Layer 4 of a small transformer language model trained on English Wikipedia (8 layers, counted from 0, width 128).
A neuron's activation on a vector x is GELU(weights . x), where the dot is the dot product.

Input weights of the MLP neurons that the questions are about. A number n stands for (n - 500) times 0.00057.
n17: 421,388,419,365,348,399,496,610,562,727,507,625,344,403,297,352,216,346,566,519,651,371,341,586,201,644,366,571,455,375,504,542,804,511,231,748,690,427,418,558,631,612,419,411,642,488,452,300,266,364,712,459,516,431,392,473,480,246,414,380,582,484,405,425,573,428,679,552,332,383,566,607,516,341,618,649,631,496,405,817,661,672,625,412,710,465,550,435,527,389,370,428,597,566,365,280,580,481,286,553,512,313,524,522,363,604,561,554,579,640,500,520,597,219,654,709,484,403,648,531,533,520,614,431,461,541,833,548
n19: 418,477,572,618,571,408,511,550,523,799,598,554,350,308,410,258,688,746,521,481,599,444,619,555,426,455,574,426,407,551,702,416,653,425,343,647,630,242,570,243,492,389,292,523,395,863,556,565,537,504,626,395,410,762,496,395,439,274,644,488,447,441,340,562,380,686,547,522,613,369,746,351,291,409,481,508,662,701,488,544,500,500,456,544,398,466,458,417,588,298,601,452,533,418,736,364,486,435,480,601,508,381,535,675,547,431,489,504,686,487,396,734,709,656,496,613,579,199,589,637,677,571,391,452,389,561,100,665
n47: 800,457,843,407,632,692,571,532,401,468,537,476,428,520,324,536,366,754,584,574,410,398,108,405,534,616,425,515,225,474,459,500,542,438,328,571,588,603,834,559,335,567,478,516,271,630,646,481,394,597,426,455,540,463,316,532,447,456,500,476,496,234,550,448,561,539,460,381,279,527,579,548,327,597,647,520,488,449,536,609,363,585,577,573,577,404,814,357,496,534,282,621,583,579,696,282,471,645,451,529,512,657,572,474,283,315,593,394,521,718,271,615,692,588,879,528,636,631,409,613,446,456,531,492,609,286,692,608
n48: 558,603,359,323,405,400,428,660,492,649,316,424,312,540,534,541,523,438,487,504,559,442,528,500,355,416,371,512,387,545,337,476,513,604,350,449,650,479,416,727,728,500,470,290,454,253,628,347,562,467,366,621,238,675,553,612,400,446,878,516,533,516,606,560,338,640,443,587,456,528,580,187,516,431,477,384,425,600,601,504,218,431,438,496,590,704,727,598,441,694,271,578,730,352,520,387,370,421,558,437,308,569,682,572,572,482,480,843,714,470,715,596,677,229,554,452,654,276,868,658,339,647,415,417,599,408,524,508
n78: 423,677,233,355,345,418,216,572,341,683,567,389,638,555,492,423,646,382,635,363,598,607,271,395,519,621,344,626,463,336,334,484,542,625,568,580,657,496,405,407,330,593,534,414,438,532,647,211,523,691,543,376,596,558,727,448,305,415,508,439,637,424,450,720,418,769,468,665,560,286,588,395,480,487,383,287,442,702,476,671,464,526,455,292,640,649,413,609,786,670,500,508,553,429,307,816,522,555,484,392,616,139,749,552,667,624,586,500,678,353,607,628,359,546,508,428,395,566,635,430,559,265,350,492,504,479,556,682
n81: 570,584,405,489,840,321,354,408,446,231,396,331,625,435,309,508,712,566,549,496,606,555,428,584,687,266,380,529,444,392,460,225,647,614,500,378,656,544,489,312,504,650,569,318,404,466,520,425,382,657,281,520,458,731,639,400,264,436,577,465,468,543,322,539,333,257,379,688,527,469,686,481,492,443,530,397,404,674,562,492,535,517,290,433,698,288,412,399,455,777,700,358,441,662,391,334,685,416,567,424,272,586,302,583,473,577,579,534,664,417,488,416,657,605,559,395,395,448,753,360,309,484,519,472,693,660,414,516
n136: 592,417,461,583,413,279,515,718,435,358,539,607,410,727,686,418,496,625,363,605,651,189,420,659,266,171,542,617,532,561,600,489,634,338,276,710,601,603,631,251,543,306,676,624,357,686,508,560,566,461,571,322,615,500,380,641,456,581,540,751,504,408,560,473,520,654,527,478,225,732,331,434,447,480,519,528,416,558,654,606,420,516,535,660,694,597,500,466,508,518,460,445,321,326,469,377,358,651,678,504,349,278,608,561,741,700,579,648,618,529,643,572,508,468,472,512,454,350,530,387,233,613,459,307,425,341,469,407
n181: 578,576,481,370,575,435,542,485,430,603,610,691,418,515,554,564,280,616,411,428,692,591,569,520,475,423,522,335,538,572,554,612,621,727,493,523,634,481,598,437,474,539,317,572,336,686,579,828,496,384,460,409,548,630,545,816,523,328,465,248,374,688,593,596,527,292,463,393,621,537,601,589,624,178,382,451,435,698,363,462,322,520,265,643,697,605,478,238,388,615,565,511,616,566,641,670,463,402,485,538,214,414,463,428,577,471,507,642,492,707,209,485,567,337,401,607,615,382,511,662,523,597,514,462,598,481,649,403
n183: 541,507,446,434,489,761,343,577,598,521,576,493,318,535,292,518,612,551,407,503,521,417,444,331,446,603,507,678,442,510,617,648,373,442,550,389,436,536,650,474,379,756,513,656,464,633,572,410,665,252,690,540,317,504,480,567,310,618,577,536,712,507,500,592,656,489,233,603,461,291,604,667,490,665,425,511,635,595,500,457,484,568,601,540,469,264,288,675,431,457,660,522,560,622,681,334,536,347,638,540,609,164,610,530,514,500,404,549,654,530,372,453,402,430,583,298,539,453,458,331,459,300,527,431,413,248,386,379
n193: 500,541,741,325,446,500,795,463,783,573,547,208,714,690,239,463,429,662,331,545,369,773,418,330,565,366,454,500,586,470,424,522,806,593,588,312,671,562,570,515,639,718,182,428,268,495,678,410,460,234,464,827,216,267,687,706,571,526,500,575,290,408,418,436,377,590,342,427,308,186,529,625,404,241,527,396,600,772,500,458,421,824,307,364,496,414,468,545,244,184,391,449,382,370,583,532,538,676,802,429,576,561,371,620,505,551,478,677,544,361,299,210,638,442,693,643,607,609,591,473,321,407,721,467,699,476,685,560
n233: 291,543,398,418,521,389,654,650,449,837,504,638,407,657,471,379,569,656,521,325,570,447,645,374,443,442,627,326,265,626,442,395,525,708,616,650,436,578,447,508,540,420,273,625,541,606,557,651,454,362,632,241,357,438,654,484,673,367,504,403,203,337,571,297,749,599,452,433,524,646,742,548,500,466,500,537,323,402,596,476,601,394,345,496,658,587,590,632,519,339,582,135,458,412,504,385,467,610,533,615,348,452,184,522,385,487,372,646,525,847,292,455,474,700,480,468,468,516,737,492,379,690,385,422,746,517,632,653
n238: 504,448,583,283,405,496,622,572,572,363,380,392,451,564,424,766,605,485,436,516,579,727,369,465,481,352,512,473,475,470,592,547,496,515,492,504,589,517,386,504,276,759,508,365,375,480,512,386,828,533,520,288,375,613,515,572,358,370,645,270,563,427,716,391,824,399,325,731,448,416,445,545,520,157,351,430,563,331,650,632,401,478,430,533,668,473,420,261,350,489,291,586,838,538,671,262,578,353,691,446,375,647,642,425,592,522,445,552,749,374,500,604,604,555,620,690,537,666,472,551,402,279,714,537,231,295,565,777
n266: 564,290,362,697,585,410,743,595,677,275,574,543,532,601,396,396,420,413,488,566,748,330,441,349,399,504,484,673,508,541,459,519,596,555,695,786,544,447,545,357,240,671,570,500,206,516,431,573,307,540,225,463,532,549,358,646,389,548,421,649,500,441,284,532,602,547,400,452,343,453,442,400,684,403,412,451,619,517,334,621,633,623,204,351,588,569,613,265,508,358,341,460,684,467,580,674,690,555,744,422,492,408,337,393,642,447,380,563,643,406,314,578,381,683,573,353,644,638,437,601,617,400,866,325,446,377,524,608
n290: 402,474,629,434,385,403,496,580,939,767,588,607,722,513,317,559,410,222,326,343,513,303,121,61,368,252,598,641,352,379,342,592,524,595,581,265,604,408,453,699,581,632,362,439,270,509,746,456,440,364,500,860,661,712,309,718,509,381,678,641,597,500,345,352,541,645,274,437,607,376,655,671,527,300,378,550,741,683,661,737,480,620,569,609,526,878,584,530,456,424,569,500,491,448,541,460,599,324,551,495,204,563,639,341,429,559,478,633,448,567,500,398,423,528,753,594,446,413,571,277,359,505,724,528,399,249,482,577
n291: 704,246,431,422,467,399,546,504,641,704,483,610,310,496,434,333,363,474,444,591,365,190,522,592,652,570,220,661,316,633,648,405,608,467,589,766,329,486,487,916,468,561,421,714,569,443,441,543,423,586,683,404,331,560,681,500,399,391,803,518,218,625,169,371,459,722,518,483,403,619,659,473,438,155,275,605,311,481,625,722,245,362,591,446,427,598,531,258,587,617,486,591,538,608,572,562,443,141,390,777,394,437,545,463,544,520,635,390,623,783,823,735,705,435,678,607,576,578,297,313,678,586,440,751,548,412,478,554
n295: 447,601,553,667,572,414,391,610,531,539,541,449,657,668,500,343,633,409,471,558,593,756,371,582,538,343,176,745,168,382,459,651,722,139,584,355,580,606,597,252,636,654,578,679,484,531,597,566,580,407,562,308,326,610,294,461,418,487,526,480,212,421,471,583,671,393,340,604,421,394,504,468,410,306,488,512,323,453,746,480,493,661,447,524,546,557,410,250,426,776,672,452,553,716,592,488,507,527,586,582,484,576,476,519,504,491,616,465,837,598,525,561,521,371,451,623,548,382,563,202,638,600,378,272,663,537,648,420
n312: 401,324,163,524,737,299,343,529,677,719,345,570,458,439,347,352,376,460,539,748,569,657,365,473,461,509,322,686,457,496,573,557,698,263,542,618,492,431,547,531,504,587,597,618,646,693,597,646,560,470,533,290,401,397,752,405,195,523,480,542,366,529,435,483,474,536,404,492,521,475,531,420,619,518,399,598,422,473,745,614,455,385,313,382,383,664,508,670,463,332,655,267,551,670,170,479,665,357,436,694,573,445,149,601,566,606,427,652,399,504,491,637,509,722,504,425,517,124,537,403,434,420,612,381,953,457,579,709
n361: 659,647,496,249,781,415,480,516,553,393,261,451,521,606,552,702,412,547,439,431,691,254,635,441,799,552,289,496,526,712,461,476,360,355,558,739,538,538,469,610,404,417,616,541,615,541,365,759,528,605,597,154,384,231,496,512,543,164,602,487,375,90,548,749,777,832,479,710,434,385,552,558,418,526,500,492,418,353,367,445,395,593,517,513,436,409,594,528,435,387,573,357,618,430,638,248,351,370,359,723,461,345,550,399,533,560,597,414,553,629,708,620,504,617,509,230,312,368,307,686,404,588,552,517,488,393,471,458
n368: 435,587,565,541,645,661,464,664,412,597,512,534,611,500,322,333,569,657,385,426,475,716,371,606,572,474,344,809,421,433,618,331,375,422,411,527,640,683,316,478,462,673,492,454,461,375,500,537,500,509,492,526,441,182,460,458,723,561,460,281,390,492,473,576,704,665,385,433,382,550,593,249,454,289,705,600,167,514,525,384,435,744,686,547,664,671,575,521,347,23,251,564,464,633,844,365,691,242,556,640,570,491,449,524,261,565,570,675,693,705,401,260,627,854,413,377,483,513,667,512,527,299,455,552,446,653,373,462
n386: 616,446,556,353,604,552,555,408,629,525,348,359,373,455,518,224,476,396,571,656,496,526,372,254,576,653,391,528,509,668,483,614,770,461,529,614,774,651,623,460,500,390,543,689,513,343,748,651,560,304,648,483,575,604,325,229,465,169,559,713,465,383,316,554,534,500,500,394,121,380,443,441,359,518,447,577,426,586,223,573,633,563,418,517,622,666,442,565,521,370,236,598,560,350,483,521,268,611,702,791,418,432,803,406,612,602,451,372,616,473,429,530,608,913,642,370,158,444,355,619,496,440,448,573,475,430,711,766
n428: 604,508,367,263,882,268,666,820,430,375,516,628,699,455,548,385,605,683,474,463,639,316,525,541,472,400,346,599,448,477,569,366,716,692,601,583,563,565,346,398,576,856,426,557,311,463,487,427,580,334,598,560,241,504,472,612,478,101,460,198,331,492,417,784,320,640,521,809,463,293,636,492,463,540,565,397,569,594,416,658,443,598,551,232,383,587,615,593,615,626,509,432,703,566,399,437,762,570,633,552,370,382,361,473,446,703,533,512,451,316,286,448,478,399,616,383,791,350,620,541,460,487,524,367,250,461,420,378
n487: 480,550,613,562,518,591,536,529,584,630,571,492,688,562,451,178,508,435,256,426,682,513,358,247,705,540,205,597,334,626,452,706,496,252,822,429,785,430,404,926,355,687,619,550,561,487,418,587,460,702,504,744,694,456,700,504,456,181,436,491,369,470,376,407,522,550,572,544,294,625,704,453,270,504,508,314,242,613,542,582,465,428,422,375,353,486,350,414,670,568,413,435,476,243,598,669,239,546,739,299,509,385,564,429,605,439,496,483,280,441,374,828,468,451,734,386,445,522,429,463,496,337,512,704,284,390,606,440
n500: 622,479,229,542,815,837,472,741,559,780,385,576,392,642,379,522,475,654,540,554,467,461,609,495,375,433,555,370,425,722,637,425,424,449,521,554,637,632,508,509,423,549,404,371,504,572,500,309,606,150,825,430,334,504,556,403,522,188,609,478,482,487,487,462,474,634,393,727,788,593,496,779,631,256,545,374,487,326,636,335,287,441,121,604,541,533,416,541,750,564,465,210,654,661,629,627,574,278,351,566,522,173,581,417,585,632,550,353,279,573,359,531,591,545,443,338,487,395,614,413,733,383,574,745,471,668,543,552

Each question shows a token from some text and the vector x that enters the MLP there. A number n stands for (n - 500) times 0.014.

"ec": 430,507,565,506,369,337,454,410,680,521,425,373,658,520,470,448,479,460,456,564,375,478,593,566,256,679,553,474,631,471,274,523,430,389,579,282,369,446,575,445,507,530,460,504,557,420,272,672,500,591,525,656,593,270,527,502,500,717,491,701,594,532,553,413,518,338,518,475,573,499,555,435,453,544,394,367,553,515,593,300,488,659,588,386,589,536,478,748,558,449,528,422,519,681,292,565,590,532,513,248,608,633,702,457,466,445,335,525,469,650,496,560,395,589,507,551,474,716,464,414,507,551,476,461,499,404,515,525
Which neuron fires most, and how strongly? n193, at about 0.84

"r": 433,548,610,399,528,619,510,348,594,463,648,566,514,450,504,511,430,404,440,466,337,534,533,557,486,517,589,488,464,550,594,402,505,402,515,367,502,571,477,430,599,575,640,505,620,427,428,668,447,495,590,435,466,367,553,545,535,536,255,547,495,559,609,408,481,600,594,508,414,575,361,435,484,666,399,640,554,359,605,338,383,569,594,418,461,501,612,497,306,414,516,426,385,435,615,464,463,455,517,569,607,751,447,378,668,465,313,472,416,239,621,420,517,408,682,616,669,539,479,699,504,435,453,567,348,590,349,711
Which neuron fires most, and how strongly? n193, at about 0.78

"s": 288,452,423,566,411,430,396,649,466,640,584,305,390,481,351,668,527,449,645,498,413,581,595,435,596,530,576,502,613,469,585,580,373,487,490,690,460,530,452,388,313,517,565,579,540,522,532,441,441,600,548,558,705,456,437,440,715,511,315,533,717,670,550,525,437,328,420,493,529,565,529,442,407,545,414,478,492,348,548,394,425,394,591,575,532,404,422,525,466,605,621,658,394,522,551,509,637,564,569,488,420,582,464,540,577,466,206,565,520,304,316,455,340,415,380,487,720,579,372,520,553,449,565,435,451,605,506,641
Which of these neurons fires most? n183

" c": 378,732,354,535,533,481,574,642,451,456,457,416,599,396,386,435,451,326,573,476,451,487,565,652,552,585,464,394,720,366,336,604,599,543,544,489,574,469,658,591,618,452,718,617,538,516,379,470,534,394,382,509,543,511,469,503,337,433,320,542,548,483,528,428,590,541,614,384,505,524,443,477,454,697,424,398,451,238,497,489,518,444,479,408,472,484,583,511,518,333,682,502,438,509,565,518,407,648,629,474,708,608,531,608,578,364,218,458,491,494,463,573,336,465,296,471,547,526,457,610,657,560,466,511,543,541,520,432
Which three neurons fire most, strongest first? n487, n266, n312

" by": 420,634,527,495,656,553,630,532,418,528,652,467,488,417,460,544,408,494,709,606,564,585,637,481,520,602,579,582,598,442,555,516,547,488,376,517,375,632,524,473,571,311,566,481,553,489,422,414,568,390,513,551,595,522,471,434,441,510,424,581,584,582,432,450,422,530,578,396,590,542,341,630,433,589,460,501,518,223,428,472,500,729,655,560,388,513,583,409,498,592,463,615,517,504,510,560,481,388,408,376,440,656,494,565,515,506,159,349,341,410,392,592,644,325,324,652,456,551,342,273,418,472,665,424,567,402,477,578
Which of these neurons fires most? n47

"ated": 432,416,427,504,378,358,683,610,478,535,719,411,383,467,477,513,647,602,674,597,540,513,577,686,439,562,519,491,414,357,543,563,460,435,602,452,358,676,420,473,535,427,565,442,510,520,466,509,530,483,549,501,537,455,494,455,407,539,377,465,702,844,678,445,516,405,643,521,503,486,359,614,623,620,545,421,439,465,610,491,443,579,607,458,440,385,395,339,491,504,558,366,411,466,480,548,550,436,452,300,443,596,675,594,546,546,228,293,447,418,434,463,474,391,549,495,578,248,487,393,581,549,669,438,555,432,533,446
Which of these neurons fires most? n183

"le": 554,560,479,536,530,418,657,597,480,506,627,641,450,394,572,564,709,493,688,595,518,405,509,654,345,584,561,543,541,399,578,393,411,442,403,535,589,759,503,180,429,625,596,373,453,468,371,519,472,588,522,538,537,506,387,240,443,468,419,660,732,641,755,274,526,486,517,488,387,493,448,465,446,391,598,510,467,584,433,533,425,409,519,468,561,454,547,527,453,440,511,710,410,426,629,462,576,484,421,346,370,585,601,481,518,516,375,288,579,377,447,486,506,380,392,613,435,656,435,587,610,504,479,352,498,445,464,490
Which of these neurons fires most? n136

" F": 519,613,532,607,607,568,480,542,443,376,347,419,519,439,465,373,388,510,720,528,430,471,594,495,415,472,397,420,700,691,366,624,601,491,490,588,391,525,544,465,623,484,616,377,478,460,480,453,526,548,452,453,595,478,558,405,541,463,479,435,729,461,425,504,454,392,614,310,383,549,523,500,553,690,521,470,553,421,487,292,557,574,496,561,443,457,538,559,621,452,533,510,399,541,580,624,513,433,579,469,655,478,375,364,509,550,49,467,451,463,518,466,389,493,442,536,479,520,600,592,633,579,337,606,501,611,642,481
Which neuron fires most, and how strongly? n386, at about 0.83

"A": 530,398,473,662,514,561,516,668,457,510,448,498,706,568,565,543,572,478,740,399,417,596,567,533,267,616,574,238,516,634,546,534,434,488,483,494,216,495,528,441,530,622,439,556,505,603,612,524,471,345,380,514,501,486,588,440,821,642,608,480,635,645,395,410,463,421,550,350,455,540,443,410,502,585,477,555,506,559,449,300,528,534,527,660,465,342,517,562,507,374,489,495,476,503,524,537,585,395,370,494,591,607,428,558,482,396,215,599,405,409,607,442,292,404,490,356,396,414,390,601,594,571,459,427,461,605,616,602
Which of these neurons fires most? n233

"h": 321,509,585,503,337,416,565,331,518,414,447,483,503,413,735,542,459,575,800,263,560,669,512,653,181,539,498,393,364,435,614,466,397,576,581,524,533,665,677,392,412,561,611,623,361,461,572,416,567,613,558,506,561,552,508,457,410,586,479,609,714,539,544,420,502,454,445,373,332,507,375,462,410,580,496,543,446,393,451,517,499,430,434,461,526,625,473,446,495,608,660,667,374,495,613,456,447,447,569,595,422,552,411,482,421,395,383,465,420,475,375,436,420,470,394,566,669,656,545,475,682,483,625,498,580,401,624,432
The two highest activations, in order: n47, n266

" be": 374,517,567,460,551,478,416,320,477,516,487,420,552,473,506,603,464,436,493,430,595,458,657,602,450,337,634,422,544,433,483,500,573,565,350,354,455,591,692,445,554,530,652,572,475,583,475,293,541,348,524,341,620,319,567,433,546,404,329,619,405,606,602,404,360,539,534,610,523,458,354,404,460,630,629,554,604,122,395,665,535,633,604,523,418,396,551,427,505,551,432,477,558,640,501,444,507,357,692,461,539,780,595,545,488,517,369,552,538,428,552,402,399,419,381,551,622,419,458,574,523,598,600,584,506,459,341,508
Which neuron fires most, and how strongly? n238, at about 0.63

"es": 480,518,544,582,466,411,478,431,427,519,497,305,407,553,474,588,571,456,584,528,338,479,716,620,778,622,425,414,753,565,397,704,605,313,311,308,388,336,453,520,418,556,496,500,473,365,621,550,483,532,479,491,659,250,607,364,505,482,419,564,647,618,628,439,525,526,426,616,555,488,521,368,452,501,394,393,429,383,388,505,473,538,587,468,461,439,482,618,319,501,553,545,475,642,505,531,588,600,435,453,481,624,557,537,698,307,342,422,465,274,568,610,365,492,542,462,549,675,477,529,492,483,565,585,510,610,407,638
Which neuron fires most, and how strongly? n238, at about 0.33

" de": 433,685,501,266,697,458,554,434,516,342,445,455,497,476,645,485,450,420,771,450,476,578,651,611,552,659,595,503,550,454,425,331,689,528,553,480,481,551,598,524,469,346,715,486,596,405,584,439,442,456,492,443,562,382,634,321,610,662,408,533,545,783,385,466,503,376,568,479,409,512,439,524,522,433,510,566,555,161,504,440,479,583,535,482,535,457,437,484,492,442,480,544,528,606,386,496,581,454,526,411,550,681,609,469,552,548,293,457,578,587,324,533,294,463,394,339,528,446,489,478,593,483,382,726,400,431,507,551
Which of these neurons fires most? n386

" B": 619,546,606,525,486,535,652,624,455,526,455,456,556,442,519,582,373,534,625,497,347,430,645,550,303,424,477,414,628,550,414,561,553,565,541,527,378,465,588,429,510,400,674,504,590,438,488,416,495,491,491,476,634,495,497,499,564,666,456,475,538,501,569,490,558,387,765,294,290,571,586,451,540,689,546,568,426,403,471,539,560,579,469,494,532,500,498,502,502,383,563,409,296,424,573,648,453,560,527,357,581,601,557,474,530,451,112,478,378,407,468,464,368,429,413,466,605,402,424,627,478,654,400,465,424,575,531,597
Which of these neurons fires most? n136

"ri": 298,501,359,391,676,518,605,367,611,432,474,566,548,522,642,572,410,512,585,386,462,544,634,581,354,586,586,398,677,397,450,224,623,639,382,468,305,437,407,559,529,492,450,419,405,435,573,675,491,607,477,443,555,551,591,418,505,415,413,638,549,515,581,384,530,497,569,482,544,539,421,680,476,329,648,591,339,620,449,555,612,660,595,482,381,410,403,555,527,592,475,522,446,613,513,510,465,361,595,594,597,733,420,535,503,557,541,315,430,695,517,473,628,522,434,491,386,481,284,504,437,437,391,687,407,480,320,562
The two highest activations, in order: n291, n81

",": 552,560,595,456,547,618,534,533,461,657,436,461,434,392,499,558,485,436,791,549,539,554,702,577,507,270,438,541,599,397,401,604,513,479,481,414,632,503,489,471,641,455,530,424,637,516,477,392,487,490,615,559,652,509,438,443,589,635,407,491,539,736,507,411,359,541,652,344,413,583,263,371,563,491,347,524,588,428,501,565,384,479,661,489,566,490,513,361,528,535,492,544,596,468,513,724,537,372,476,503,495,502,515,635,580,383,274,448,527,464,335,327,245,415,331,523,536,449,342,427,459,482,619,540,501,495,479,635
Which of these neurons fires most? n181

"e": 394,626,458,412,548,511,465,446,568,535,423,527,559,501,442,672,483,508,645,517,365,618,609,701,270,578,410,402,644,527,502,471,671,695,526,331,299,391,429,478,620,555,486,500,395,414,571,606,464,523,476,352,511,522,652,411,661,579,428,595,542,763,641,266,415,275,605,472,697,539,460,588,650,534,535,461,400,355,435,400,464,418,511,570,474,396,522,520,514,468,438,546,434,532,449,611,595,501,617,418,438,674,469,375,568,465,471,300,515,494,504,475,380,454,376,597,525,498,239,638,559,627,400,635,333,495,488,484
Which neuron fires most, and how strongly? n181, at about 1.2

"un": 518,595,445,553,685,667,478,605,614,515,307,590,631,450,443,525,603,438,664,608,475,495,425,656,385,445,416,488,532,495,405,461,428,388,334,533,370,593,562,482,568,254,666,552,498,487,380,440,601,504,333,411,439,388,551,489,422,478,483,559,392,689,617,553,544,504,567,514,543,358,500,502,556,717,487,521,517,251,558,665,554,420,738,459,505,597,450,420,513,627,316,550,576,576,445,420,533,468,341,434,689,616,464,482,533,389,432,337,538,388,450,407,647,500,452,463,470,633,336,702,614,337,472,483,582,373,350,460
Which three neurons fire most, strongest first? n47, n312, n361

"y": 454,502,535,534,381,515,480,424,574,361,611,421,560,408,531,474,535,586,635,552,503,559,596,548,307,534,552,429,475,311,464,553,365,383,525,575,442,579,658,301,336,611,503,428,472,452,556,326,631,468,337,431,667,685,367,374,439,427,394,566,510,625,440,460,454,300,509,382,462,560,533,354,505,528,484,329,622,462,569,203,592,517,474,555,521,599,528,500,432,568,539,633,430,679,566,610,655,493,533,550,525,569,285,521,593,421,323,552,662,391,458,446,442,427,539,706,605,454,516,613,573,526,591,673,426,548,598,346
Which neuron fires most, and how strongly? n266, at about 1.9

" e": 415,680,402,607,522,511,474,513,461,596,443,388,572,572,414,608,348,348,733,536,487,538,709,668,453,618,490,457,501,409,445,330,429,439,410,551,416,663,679,370,511,374,668,577,393,536,552,253,537,514,480,387,525,358,631,409,659,497,434,559,544,684,592,392,494,534,707,474,411,549,393,500,536,643,403,500,559,195,661,472,416,469,496,523,483,345,630,557,457,457,513,502,519,525,543,452,495,336,395,481,593,544,719,526,467,414,285,306,513,446,536,621,451,487,437,429,503,513,424,516,508,487,467,571,498,666,634,524
Which of these neurons fires most? n500

" h": 500,671,562,528,461,463,594,350,520,431,501,487,638,512,627,497,376,419,428,425,577,448,578,687,609,571,397,428,426,377,443,500,388,597,562,546,568,425,593,634,476,506,616,629,447,375,415,357,548,492,419,533,683,285,483,352,519,589,383,479,467,618,573,368,658,446,585,394,501,463,220,460,493,577,488,559,364,359,649,529,505,445,593,466,495,426,571,443,372,471,535,470,361,577,669,541,540,414,385,387,582,753,472,451,561,311,238,417,400,426,707,543,622,314,466,672,532,463,528,603,531,543,593,559,558,561,678,604
Which of these neurons fires most? n487

"ive": 441,429,411,578,466,589,402,579,465,420,665,401,661,548,664,335,597,545,404,524,453,619,617,431,443,545,564,522,584,355,529,474,492,499,578,439,436,365,455,394,638,617,423,580,499,485,430,501,567,608,441,504,673,412,453,499,526,611,395,415,616,819,497,464,512,349,462,398,391,483,421,482,542,217,541,423,351,423,565,402,488,566,693,513,508,365,443,568,620,504,406,503,585,696,536,641,716,416,595,435,564,606,600,632,440,487,223,402,483,563,546,428,433,356,443,436,463,385,438,484,417,537,427,532,526,679,561,462
Which of these neurons fires most? n368

"and": 459,541,496,616,406,557,494,553,457,585,685,423,475,615,512,444,500,582,522,477,505,643,459,631,342,524,611,438,453,366,367,577,701,417,492,734,292,550,615,559,475,412,474,379,405,415,479,490,531,567,429,430,639,553,547,327,248,539,228,563,671,725,574,523,492,615,591,341,329,511,417,293,397,528,487,331,468,433,502,439,625,475,545,506,435,451,484,484,486,672,478,543,465,633,573,581,583,515,633,398,672,510,629,566,457,356,346,488,546,390,435,348,383,593,482,562,606,323,395,584,551,521,543,623,509,583,509,463
Which of these neurons fires most? n78

"al": 416,464,371,551,400,536,541,538,452,474,574,443,596,352,598,390,557,444,694,703,561,577,517,560,495,812,526,579,383,396,468,537,467,443,401,573,445,607,423,424,306,510,641,443,548,463,551,473,510,454,638,340,451,563,538,384,433,580,384,345,536,596,549,463,569,375,541,592,412,563,382,512,469,511,466,481,392,278,387,547,579,630,513,540,692,369,488,548,390,460,625,450,540,769,487,655,620,548,586,460,467,574,396,466,465,380,241,555,560,260,331,478,601,375,372,490,687,606,552,669,622,446,506,320,494,532,389,549
Which of these neurons fires most? n266

" d": 474,650,545,342,613,536,649,518,605,500,528,400,465,421,621,446,564,379,520,564,450,479,548,548,605,503,658,400,561,467,413,599,572,433,590,431,377,664,598,622,508,390,725,400,543,358,481,388,470,353,610,500,535,354,477,247,631,604,413,454,436,522,565,588,465,365,509,365,405,567,578,527,414,416,555,591,445,281,466,562,539,538,636,426,410,455,610,475,456,451,530,509,407,751,546,452,449,604,508,350,543,839,650,495,434,384,231,507,431,358,446,518,481,575,447,409,511,621,494,546,572,534,492,432,419,478,572,660
Which of these neurons fires most? n386

" ": 469,569,484,473,420,469,562,565,603,711,472,428,648,418,432,431,495,414,666,556,522,496,626,538,398,491,478,593,591,447,517,484,606,447,549,574,544,477,600,340,574,475,670,580,463,615,521,414,397,559,573,425,561,494,345,282,448,553,361,697,581,563,464,454,505,437,556,453,492,577,385,299,442,621,552,559,500,420,489,488,529,551,514,577,425,523,593,544,569,591,579,644,206,557,569,428,453,427,461,410,502,576,548,464,516,419,234,376,575,168,417,488,483,509,305,489,653,475,495,595,552,477,499,384,533,554,468,698
Which neuron fires most, and how strongly? n19, at about 1.7

" he": 549,562,451,544,596,446,475,493,412,411,526,556,480,553,593,447,441,512,598,541,477,528,556,645,446,296,579,339,680,597,401,427,479,609,593,583,344,460,569,657,627,441,619,414,425,558,264,364,445,350,546,580,554,355,490,257,505,558,387,460,380,572,558,358,487,512,688,467,420,553,418,441,538,512,591,567,545,179,657,363,411,539,776,363,574,470,695,479,586,414,566,539,538,499,466,446,623,483,469,530,479,715,460,647,557,309,331,495,524,536,576,609,510,353,296,460,599,392,520,348,553,534,549,659,509,428,444,519
Which of these neurons fires most? n291

"re": 495,570,605,457,583,390,555,362,531,460,581,414,612,515,592,576,431,484,678,434,341,406,705,473,201,662,522,398,543,585,540,440,195,501,443,585,568,526,367,413,502,630,468,524,522,545,485,530,585,817,315,667,622,456,498,475,645,566,438,430,490,648,419,351,502,495,487,465,397,483,421,406,563,443,509,503,769,613,562,281,406,589,547,535,560,428,502,505,580,373,364,607,435,643,374,615,614,384,450,473,494,590,533,569,483,584,400,370,500,719,573,453,447,372,448,516,506,566,401,584,456,316,442,617,491,495,546,432
Which neuron fires most, and how strongly? n368, at about 0.75

"he": 445,545,295,408,537,522,408,509,521,369,449,604,465,355,481,354,611,373,571,675,578,507,609,814,506,492,662,457,435,566,603,641,475,509,630,484,620,450,518,722,683,192,545,406,523,455,374,335,609,491,511,510,654,558,429,534,447,466,435,504,554,557,699,338,459,378,726,452,514,546,354,285,517,461,457,501,573,284,600,421,409,310,571,436,554,649,500,354,598,486,616,547,445,493,455,543,526,469,288,375,587,563,512,530,620,324,580,391,463,475,490,527,467,331,550,594,493,438,476,537,602,567,466,624,457,438,509,517
Which of these neurons fires most? n48

"k": 455,559,540,462,343,552,551,488,444,619,429,400,560,494,538,513,455,617,493,392,507,458,547,552,463,572,464,340,647,355,266,556,598,596,528,466,318,507,601,617,500,398,514,476,555,296,508,438,482,532,365,473,550,287,512,375,617,725,407,550,385,502,563,485,435,503,737,385,566,562,499,372,520,627,554,454,316,204,439,334,526,414,742,623,379,600,576,414,479,529,637,581,435,409,390,494,373,505,554,612,537,757,412,516,630,520,338,519,629,620,669,556,554,457,511,579,526,624,548,627,619,562,361,432,605,410,311,520
The two highest activations, in order: n48, n233

"ir": 477,366,565,514,621,683,620,601,605,434,333,489,745,490,640,349,462,553,422,346,516,674,499,686,498,701,455,484,592,533,502,425,505,452,354,696,525,549,518,381,501,462,597,385,407,529,539,456,582,524,501,500,610,534,402,418,559,699,287,541,529,567,742,582,452,511,438,523,586,512,419,459,459,531,490,651,542,487,342,281,400,526,457,572,546,520,578,559,372,422,690,475,520,387,386,545,476,492,482,478,618,550,454,554,469,349,504,578,392,182,652,619,364,517,522,372,556,358,375,633,585,261,532,348,509,603,345,396
The two highest activations, in order: n368, n266